Layer 2 of a small transformer language model trained on English Wikipedia (14 layers, counted from 0, width 128). Numbers have three digits each and are written without spaces.
A neuron's activation on a vector x is GELU(gate . x) times (in . x), where the dot is the dot product.

Input weights of the MLP neurons that the questions are about. A number n stands for (n - 500) times 0.00088.
n3 gate: 425518644458520447513371505571473642508473626472602439569461380721346474555605480619570620560502509463404455552512540413316485618597576481474447431503577426701447703418609406510438535498380433415495435484493502398475602586451562493481557515414722424368530498480542500515448549614392436572571548485555587531692538428369452459500439436415408641366534576532381517581533457532618540568465
n10 gate: 579540541551480508423503443491647502446438593541415571507557556541469580522500454466465575639552499453492467482531454533467561462439506554596476455474573469533471508442497538445466466469511476591435566431451500508439511438547568535403516473515503436547490449534514511446491561474500526529378476571433473509562515508435406521541454431450473528535521459545438497515534387593455503477528
n16 gate: 287428524599613607418530550459519477358388522561475459615534575489614359528654237596479609687446536375488358463586635494447539571571537494558341475643529490539600497593183454509439510515554572181447427554482531668660287424421562304648477582525585524433394423677503394572702365490330300468607471459399503534448573528541464478409639554428566712303645491425561718741432503506461368601434
n52 gate: 604535413421497388421364562442524475481479367492487419482581272523522503464583503487535642580379497383479467478596550377723447505569367531497441492554433611287329560554491573487434609568480454495477462531487559631573408262505436452542561474337627356581453590625462263443561445641418448463495405405384446510508550497516581631633539609573431593536445615530503521708564459524591514346365
n55 gate: 536522497635612426423594594491485557432458446594562353510560482576298540546681435477553447611467548419433601491718398552729298560518488587405372660382560476455394574445539472559716515652468544387444491679506341429503570458467627658453437406426690590623503733452313494672319326461340531551627445464412623515509369532402469642583559561552326473610465435629385500555552465412503627470575
n61 gate: 596570494405506449506599631494509715546360392443296377483403551556518531578555435310585607552473587527552448534369488596547626666428494514589581595513410545635634601410548470432518599614670630785421500759355517494500509497547701577538401532353464414313539473395438686515517512425497500580591494506207459544530429567424442544509471414452517413575371594798657535632514355506412508468561
n77 gate: 489577404278657477463487390306495497602433489317424568491702278361516374500547656606474417474548533427380598435500583543607489402662518552492536490431597398341461470469428552505420465416661422576370447528577611572456523668402541603497694495542485451554351529548394349404451476546505539588526445727497578469415441524328404603529389470489545570464449497437431479573417348481413514574574
n78 gate: 532457585629604559438334348615439490613365552543623342325514320607323531622554500425691651532455442721673457727645481595421571559568566444450610319572656455627494662353552698529271458485541447559550588551448388523414520577362488475554416519229396596509509564653491552391342602519599497413519622426526626506388497437373355586713608401395536781507371420482577506519743601595457645503503
n86 gate: 495324535514478559429495453545422338456502438586561561401507618566417566507610389419500519591434462457586468462564483623544418482610392638298324419508404588486519515417515512366421703413417616359311453459593413463534452417322424445397526498493461454552394460474537500410489596443547540457427476567471372533524443467507493676493430540471351562485500549522486481491447458478418654575538
n91 gate: 686391380380694488596514515149470492403270564475710537718555462508454543358336590478578687577470346470673525251702455561559633496819653587493361646444565485314496337343561384332549651536384537473546528444630573461303444443511500619533564470675573665662603466618439409380467363579567527598336384534446437095546769430310350526385689496680433406405538429419449625500456301298366547686321
n94 gate: 606753331487729565449345572411459380437420622482534409699661354426520427426636500632531553491503633465600346446640580726606474653516661472279537256589751545452456579469338507465666679537595410438321563788591368385516449452380525439538609419449544646427512545612607433660433509494482507516557477452468441422605421347484379468538682625588351628637526588392531506531497506587490632544337
n100 gate: 552503478340472386581471503467545595591645533411604423511291518513469390436388488485550423636467537415603404449436445436651406631418403500581438547358683355445506683215699596569573533486420282506543529748549541381444468408578468558580503497389633481578691657585522603593477542506381557702644652536451296367553422612399568682512521435562489570655429605409465297447629441613525462366587
n117 gate: 527550537522525523459394433484713449301492462472447495314546698698417487358588462413557503503618637533574516648430497505417659297533421511581479524456541250393591511320444717551527410523442508450512446428484660590422572512505521542455478359384635468547397587464429451511576594571381494356532486519340550505533482553358439363449468381660513511568426484518630564368508537670406417441400
n118 gate: 655426645514590290442510483490398482542411476435450342555439604508576366579563365405470410610638409239523352561650360476487328582311487605257414626464493520383473623546257441615356442673709699549376610507445421493298734393598546448557500370530503642454574657634577551469559520394446585585692723435386387510273552303577423426674490373493506353561587480471330317381648357714593558301472
n138 gate: 578608592648530449598480487520519380552498557564415446483547393371443536405516455563405531579532331475531511476500389525511453413498489602518421427436523547424445463538557490452596515444675544567525472508545422471496621488474504534428392504539478544461571504479476428537504548389474567470426546519454401511542582432506325506557478530498425543545507520456540513582504493549447515619466
n166 gate: 708475511730660589412608338551551399461442569559366540583432458640266270350589524314342574708490591493423374525684428444440417572562377560652477470222614545445470401397544377625414524644496570455330442602530586281423750422667457592581635645520327452412448517376537503465372341579381521452446521637695634658275363386459532656466588589322458693496363571609431533317394440490611552520297
n3 in: 424372609500549641248653625428524424566564397445622530479576534554515439435368647427304485396485540436624342570512512549690384419537427594541535479506414682454521329459516410623418378451555491522333431484436599600506401447690462605643537458599336549428497527412470549441709399412503623567533422554592553515230607533614404506521491734503489473697486449514742385283529636515528437368699
n10 in: 492514530490485633513407421582399553607457523519456512569594474460518491430499466570518468443503480526424597470489556527565518562557459535504458445399468423473515466501510495453386423521489566466533543459503530481591535524506481425488565549592485502527448428575468517502543496498515436485562543499456500545412506419555526479530407532512480497520474540424455497536377543497508535534517
n16 in: 390434653531562564412469516528446495422429543466528472489463555578584366406612254555422523544507504398553439473568566490433574627452594598550406482624564462519537604509408485472403514421618468389654408425554509624667320469411568428602524507463576414498496453614477441573656435474438401514479427583409567590483608509586488549388595557510582600416663523403500491598470620560500434568449
n52 in: 298662230529468562280538444477591503417774555579405441490533532472450316472466404666331486453557476494450461431462486454489497516555442437409539395527549489350550453447426515497537540514294542628500565585566426597556298494460351421486460396718610491495532520509632394488314511529553476608610395557512483480570467517599506638449562684326540603560430254540560458458307562332662569415541
n55 in: 539436403503506573390402517594594534628627435607436633387667491608428613449473506540406626584532492574356253658508453467659619514634406483528569609406542473417506373446395600346450521508319563548526586312520506536548519647567594367210533636494560418601489600568559503509656355435709684456622503515635690598322480364465455453485488489542475453293594462376574348446432408509491545375643
n61 in: 521543473517631812424484319438396662569538534544381434461768436347585400496356483512817300201342500517373484689608622394463694396551593229629651260589492383770430547634342723587223336252819622530537449024656524383504500595313375496591412377819431545532464120555625462539741636555586443245438466559360668586380488369583427483467364477479621580474618517437693406423290557593411538384564
n77 in: 420556436295639491401503355313579437429429547380473503532578292409545487505525655500518540441571568459388466566413615583543450492544593561511543564395611407423554551588518449478379384319503503503424438523484701622382714568459447566484613433527485433516272568525327461387419478550495451629541545615536621468323398503395486551570341426483582580457483500295382383537463377508339534346436
n78 in: 420468420743451600445405544418418353365452366493581473417673559519399207676475616649459774591571757638617437561447521451433669358593646464582413703500562476545493373640167496473359579444507202469500646511503444518553515623527553487530465490371440471523607658704419424408470307466439375497592468620580664372489657436676433320412395436472285693626481524542484510377596628687559423320466
n86 in: 583490669220526428367527690604386550563516609615562378555533277507620295454426528439521432307415370564568564600491490593509574628510525522457745472374455663519475549469603487409417474616503615789532512595397491553529618424427349317359224497528456541609458487455560590640537494535339480621607529373687606568493539375387702462522497328646589375440387450315479277540568528593490669472460
n91 in: 582466444417669533490475437356405575429295438500640526563582423537449537454496479498599621551573337558477491515664495553530519548622592465514414484497481416483582417342518415382479622498371463539513529432459477387424442495481475616521519549623539579607536507534461406551537399545507512524481463493590407332610720446479378533373648411585431323413541493469413521447482540406411425444434
n94 in: 503624672591316177417305560368403735443558523361503398538265457464371609321542526563411380605400411409484522510512467474535588516497409437528535358583601643536376520509434370744441617540672491480550525265519622637490497338619500460439405557584411296463528484791664346623425583608724700558513437435421437506663497303442629564347670458477597451418429535521681509519453436359572398478477
n100 in: 486584416448400456564534618280432339576607558578602484487523433415480479487485386754509585570549560379527418460537558375409439547519429587547433402456539563461353365481412550505588489497457497372434438535612463542385462470611418571435718597565528500508513789448584437438455481522324543467581464541489436481620367347665464697470527548475298645540376470467398391307614441605519547441436
n117 in: 652600521544586397435542462454633439346471527486338543429497633621455526278629425500455457469597535478583502423561527468524606392554351528432460502490515312372560553341411665582454485411500490406497440427535561548550562429515498582526554450283663461598493595490372475505657565512489360381555365405403588572525444595440430471399430455517550405503454490587556538533566557520530522442498
n118 in: 539411513463523438367539438537465496534455508521488415569511531541571451534544401419388380548486420387624425541633418492474366598519565551372378591548496397516514511606290492514416599559593550515462465443512421464487506458569506476472471508522596539455614563564483422553529474403523519529563546392427396544399434488575467433579567513456529391459561379471419410474488508657469561451511
n138 in: 498608523544529531424488476525512374522413443439432443348494496400422476481502486515424559550549361569464454452485475607569500391455521447444526385470582465529503431505477618488468452454663548565518415502547507547482549508484490553448425446589508411529570583514468400513563495440416644461512572550416410516511549455477384512596498482534437512526526526414510493550498497523495484612487
n166 in: 597450646612641599390583410543577531481367456544437541529346470672350366402530409456533344511589572553431460575553410491518419575572378449595442367358648406500460472509530418561477514493597500428358472449463518325472539453500365489399452603570468476480569457472469461549443392535466488537505486614612635648415354561493413554473412500519500590558458459564500540496427480528533453509531

Each question shows a token from some text and the vector x that enters the MLP there. A number n stands for (n - 500) times 0.013.

".": 608512475526419621444560410554450406495536532535569478444571429599379523485541590532277491521414605509525483510492461391555600601421536354410561345402468400570591463489375453407527563399565477326464510348572478424508521508438498450530664481546603398532857497510395560546443464526436556720510478620419542458492470490458541401544361581502562425490488573406477450590557625500518560438604
The three highest activations, in order: n3, n55, n166

"ray": 430402325430626481503525612390521485555527376514631420475610399628447479441560465556693591338546545693489478471484380527639553542525479374485447464607485578612411686452481606446417476362530421436559386392571461501498569442380468522372577521388417524600597579554436449534577410584478577373577466576473583396363367498540441501405330619506576480354593383468543453469529463427586418510483
The two highest activations, in order: n78, n77

",": 558530478473394528506482561417360534627403436532441564401222473514324482589461382478428460482442535612525527472449605430456371530466628427480524504486445376544423445589542481622517475315458382456577511243550524523496490606517517509515656488439512137519798514542470578512519478515559496538601541502350556456437507467535427465642473592364560566500503418488447441541525486451535555430484
The three highest activations, in order: n78, n100, n86

" Grand": 610437477579547470471406487454537442464460558560662530502554501472416490476561575591544451395543538529516570582535542511497362592523472400393512497544633584479499403463407462505537523473666529308459484520510317497480435382512518596481551558502782439430637388480648400598545480698406395540590480516485435584573437418481444730519598476525453411492525459303563342554401419520335592445570
The neuron with the highest activation: n94

" Dur": 473472600564452497457483467406495550545437497574563487335611324536575562529618401366457475393474446563468508510495288385565205488285602473448393503455511440483449555554451579490389590506711484574671587499542546501483420549457491568507430522559472291520533615462576512618454548498463499506644557479676464453562493600551423452364579654610477457559441569579578425609427618516472432546606
The two highest activations, in order: n138, n118

"ment": 488336458506660628380461410497587585540371499536426582344547449466508365575658377665540554469364576434569577381427455469540347513538550450504462477690523528607540641331578527538413520460497461473482539390621500532566618621358443582425646488458457624544620669442496389472468415455533559501457556388599523474609496396539527550325436507463496581356496532446463318608599568430534434469506
Which neuron fires most, and how strongly? n78, at about 2.7

"'": 540500525606236546408595349489381495451461452569581659570539373612351456409435540479469394547530593472430501447482561654589531514473416527329422437650428432447496239364553513392401428484553403567449500496600502355618401397432546571480595462579578345464426522689478607536519574552501438550430463478482515556549456413508609523341446465567455604559545444416355471587385607529388493464483
Which neuron fires most, and how strongly? n10, at about 0.75

" specifically": 396447584413468577472664534558425616525508412388498533398438382503468468541540448501460421526547415475533336503649464370596395647568479469308409488453517395490483531464702464586433600382346483610467468257556540623542636462444459470449408574410534557629556535481481453614395458588517552586437508530442454560586460473537403621443444433645408489500624438428502508427491548390658493467433
The neuron with the highest activation: n55

"he": 426412397492580445307367424481309491571537453507672624286654518443519339556403531434455562343412561471460467525519504541603529535537483448383395518544574314579438501488550406347523497501538252405528543505474377506383408505593401556457605415433478512485626407521479628463558431478404340462541569463582525535481459364556530709487462500462459465415510505542528501602507588592471408437524
The neuron with the highest activation: n78

"us": 543436505503662419515516570461422411609514555567529630442530467506429417513596413533479564584442576543656471414566457528575422563451417440185649413542574424506382584338427521484269632355479367507418529474640546402563486447751480458463505504547532494622552632521490443645427629588427480417417527365445524485349559535500545599499424540443447522362509440483556448470465411479470540496566
The two highest activations, in order: n100, n118

" but": 490587645420488490344507479475308472505449370559638455495432451455413587435595554529290497432375507462547430401396501376520524526552582416377432417402513420486485533454498586475429606370483502468614582258560390490541472694611530663538585471510567455515613534627619438504452428426423455514451584481509499589381605580442446409448287504482550512516509432552349531630466508471497599481397
Which neuron fires most, and how strongly? n91, at about 0.53

"s": 421533520438310536461544562528573553498435384494562649391345463548452289579534611499508490407417548458463522498494645445541392516402385416379443464539562476567578541333583465515140477544511465465527484410545500395482519537511397529512470529578513558677565468578468517516469508491508278490411517523407508412456510531533529575568455496459465400454589469671451266545590468433500441489534
Which neuron fires most, and how strongly? n3, at about 0.34

" the": 437701553498546487397506473546440524432476488480416573532417437451446476482523495494426389503357526452563469428470518437485383552410459508420433530423549481540526566479452477557547444451561494518428501102456528465519441580527546533495620552541538333513521418624417513510635402638479536571521525469435435521476469401626565964366481510509500230529501421401401547570496546468509480504488
The neuron with the highest activation: n118

" See": 471352552473406471465526377497606544477418522557526535401350482401372417420648434495505364456551412548573555488491426457451317566529568463576475404319524471524347661438510587442545534697569594526617414430509509543625494529568422588483385611622534544441619666612583479603645460541358429460503472448565535607354420698371494561511457507555532501359514465466523342555445467394470660527549
The two highest activations, in order: n166, n55

" along": 482547564493544466446393372494457491559576509498680490510497401690459539639598472319421407484428465495509475411564329468475459503489544399409456458477550601452294467449511501557396519490566494620598516454559514571538416565537494583409548580466577485762701466530478489441492396549443450614648661447396537448459420641532552514514568396432606556731499505491402544483404591496679500447441
The neuron with the highest activation: n118

" a": 437567556530430438482566608523397571375518195448446532575417449522468549455440452438433399520444463435483467481514372471397253497619421417560487493441551560534528501496645397484450455471469481442502493246534535301509305503530482574535660596602572402636523342524551542497478605564413557519462461420498494486388394410497548820477469575451497457552552522509441397621558476412478615497532
The neuron with the highest activation: n166

" up": 610511567429403437446415325499517420628478531456578531477488441741502416509431461423262428520541532535585510468696368465520393435601549528547461511536482509568395356503678597508271450438480476501608457375456458559456408575456438575497575559496595510561617436423381472526602560397532479442577673431525549534584495640582555541380495504429521658611445616650407425600491441456591579458499
The neuron with the highest activation: n166

" re": 421365618398641436416613474489561566563388522543608535336505528655407517474552567568457234446483583504421595425533495402418456532566399465554541572497574440515467463467443370383470644498535539420610633460409459580448393469527540633543658531490617383521584336648467317486472468553529594396585478484535543503492299579509410413443414544514494468586552423524456396558530315589431517461532
The three highest activations, in order: n55, n77, n117

" court": 353343468408539419560568433448409451509463416386412526346497392662359498486554380486693376452378508414611515499567547554624541501433641606452375595629456442541547509485555502547430611479408384513511519429496573461531462532532454575595510439622586448553471447451455559406598592574354438449402521399695492746503508481500393561422522503612514640447632484381483457514563444556517621674498
The neuron with the highest activation: n16

" of": 520523614435478351427500458467534592514449434494567572357353491535413465562655187447240434489551558359544509374479596410459432564457600423509431481432582492459401314459541431489501519460611404520491607296479623508535513504457430475540485565628482407514602510448476529586536420705458482590610521407496562501492517503522702731530527494475556572572535507433497395573454437489593385435613
The three highest activations, in order: n166, n100, n16

"wa": 425434437533569429422584391665410375533535562514580547431624508468468553520402391532511442509467461396540460556492560573611684417458457481470444502587558409584449569443486426362443515536560372516505523593684566331477431570458469540583562554527468472532535651558525574440550644460506401506674573417525580446411294637470525586364421462556492338553652344539409461582608661402452550379538
The three highest activations, in order: n78, n55, n118

" it": 506531539585437455435597405410414402487493437504521579324456371547560485645633571536521619584391618405663524633540457491503343573512583449425535476460550316518626728278477484291437577376386525452639527352471565427602609597534486612508588482562579481554495539630518510497623446533400436505549473413437416555405519563528562608389448454503384544602540588382405545453534442486507418449467
The three highest activations, in order: n78, n100, n117

"r": 413539305541557541485593385471571566485413420476500586534671410521436344558474448564434529460493519502528513533476548335498602458456519421352609423532511435489486668533673385446316546472486439394564494485587376465559554349577408536483432455535392488608593702498505489596570498533577460532507480515420441390558486365665654584485307474492475502508578382618505300423427590505388548666441
Which neuron fires most, and how strongly? n52, at about 0.28

"st": 468498426495319543410549468472488657545530464517595550417560484590349375539581459427480569358596392399497533524533540456587378557536553445456452608567416485580490524471564636465433487470534430273565541402448333514579552510455375631373560521607465494487321542591443551505433582478368479621532517422487546459558595433537351603435347418488478526518609618561513275538354564489599443509480
The neuron with the highest activation: n55

" behind": 537562560423496378453571490460455506543593366492475462466467507609445531557556391395461440389271530610511463516570502465526489586461546574429375557492530545460415476356671609464398539524588387427646528158541309617485487598451537509531616534485560487605633580531494392598568401575440447595563611569340502586540471596485558582379492512511598497512479622479405431508306463651563606487502
Which neuron fires most, and how strongly? n55, at about 1.2

" men": 437479558416495440452495460361482411666423474410584617326528445666527492423400288531441463381460473367453548621448551502566362521563411485328424444402457518580521537591589610543371658397360446457425557529508472522563465529327437562589455508557461510468538409402507464518600439506404423417606527553561465443573411376435408610516556568486491495356550703602377392437500744515460548568458
The three highest activations, in order: n86, n3, n100

" left": 453595696500521561302464543481475531461433386508397484389491654537378543554425422581416417404357511539484643431565465431597612487384673440536526475559631403494447466443651613542321596518466445366473510354463427584605478552403482609529626465303618546662525607437569404511605520482425528593617467521531481465545398645563554652531453544552497545474500475445564441551397624552563569417437
The two highest activations, in order: n117, n52

"izing": 545350533488474518517546493423477669560541377539580631470505362540482485529615298470523458417370570610579556386592467495678552575550496472470340519509562419519444450359552480555394443363472340471544509334567481577648483564483447555418372551366481502536447609545504434463431438588482452530548674547444506593456407542525576791444435614373561497503379534525438382597455529444508423397551
The three highest activations, in order: n55, n100, n52

" The": 423709525502510554458478542510406567442465449498384593568503400473497531468597532458440408468443588456512521424464563571530238548459487518424503488474569502563411561492480443490651492388578587532458482228400513452582472576530507506465498554579497332521622425599461566479534462576574450483489545458435426631525464449613544784397518588499569179457513416311328539626450545530574511494440
Which neuron fires most, and how strongly? n94, at about 0.39

" minor": 392452530322540440457563406495621406511436433466545442522524380775453496417610455582594500372474526585518516551520424542499488577604541478480295498573458337517504504457555623547402536446438552360306498457477486402429461409667478685601562475538639316559536467556567504616419604618487600492451627428453499449457620495629505618293500550594553497458479483467458460374459608490447600519484
The neuron with the highest activation: n91

"lu": 294400371388548450452680579473438363483489557484598488452773427340424454609537531475496546585419602557566461502420418326500462573590402464514492450604552367507572695436494456323448573500484438395474458492575464445645563365504452536471563533514483419438616601639585550445462526648470444444622498448379537423351371519481522604489327468483569311535509365456528448549544528409387499545503
The three highest activations, in order: n77, n100, n52

"mu": 432474457475546491567498463452405468525419400453606495499706530399481426458313434512508494486402623536669506644528592524429489499517451334456346513562466473477379758593554482497477561538490491573554541456484485391575500451432431564392550416456432453524606548380393530512512692612348468471670640455378564494407438555583487580492502538442593320643482471627376338615421508409476375573497
The neuron with the highest activation: n61

" and": 530491579429443552456516541456357666521537320525656525389354523496284502478612617554312371461479500446410392540489518401375519513499559344377452578443570483495507462554456463544484530326520476533404507189498456522490420619455488548568506469520371450449705534548495511505536401513487405534551532456492532664513484553547546587429348492508599595469538328516392546618354487524510548403475
Which neuron fires most, and how strongly? n3, at about 0.53

" de": 443422567535465213388440508553398540472401543510527591414413503507413579761504500529413432475502483528333551462545555419558419543551484492484425482561538478434523539490532420426414608413699538460534624462520549370420360433511411619560658457500656357426531599627468552505507462494409587519492426282505479608495547487482546611470490415504539551554416306453479330554463398449373511480556
The three highest activations, in order: n118, n100, n77

"in": 345481440525674446461459431477547456510364529461535554588556438541481479612420449504447503544485576518437475487516363353564502570523451385297358550505465387635258612436612515471279402432505371473449628456482451538619542531640359655545503458515488515545621657400569425512457445527419541509667402520556473528502437484483529506511443580501564512359568380547509347482517435355554543470531
The neuron with the highest activation: n55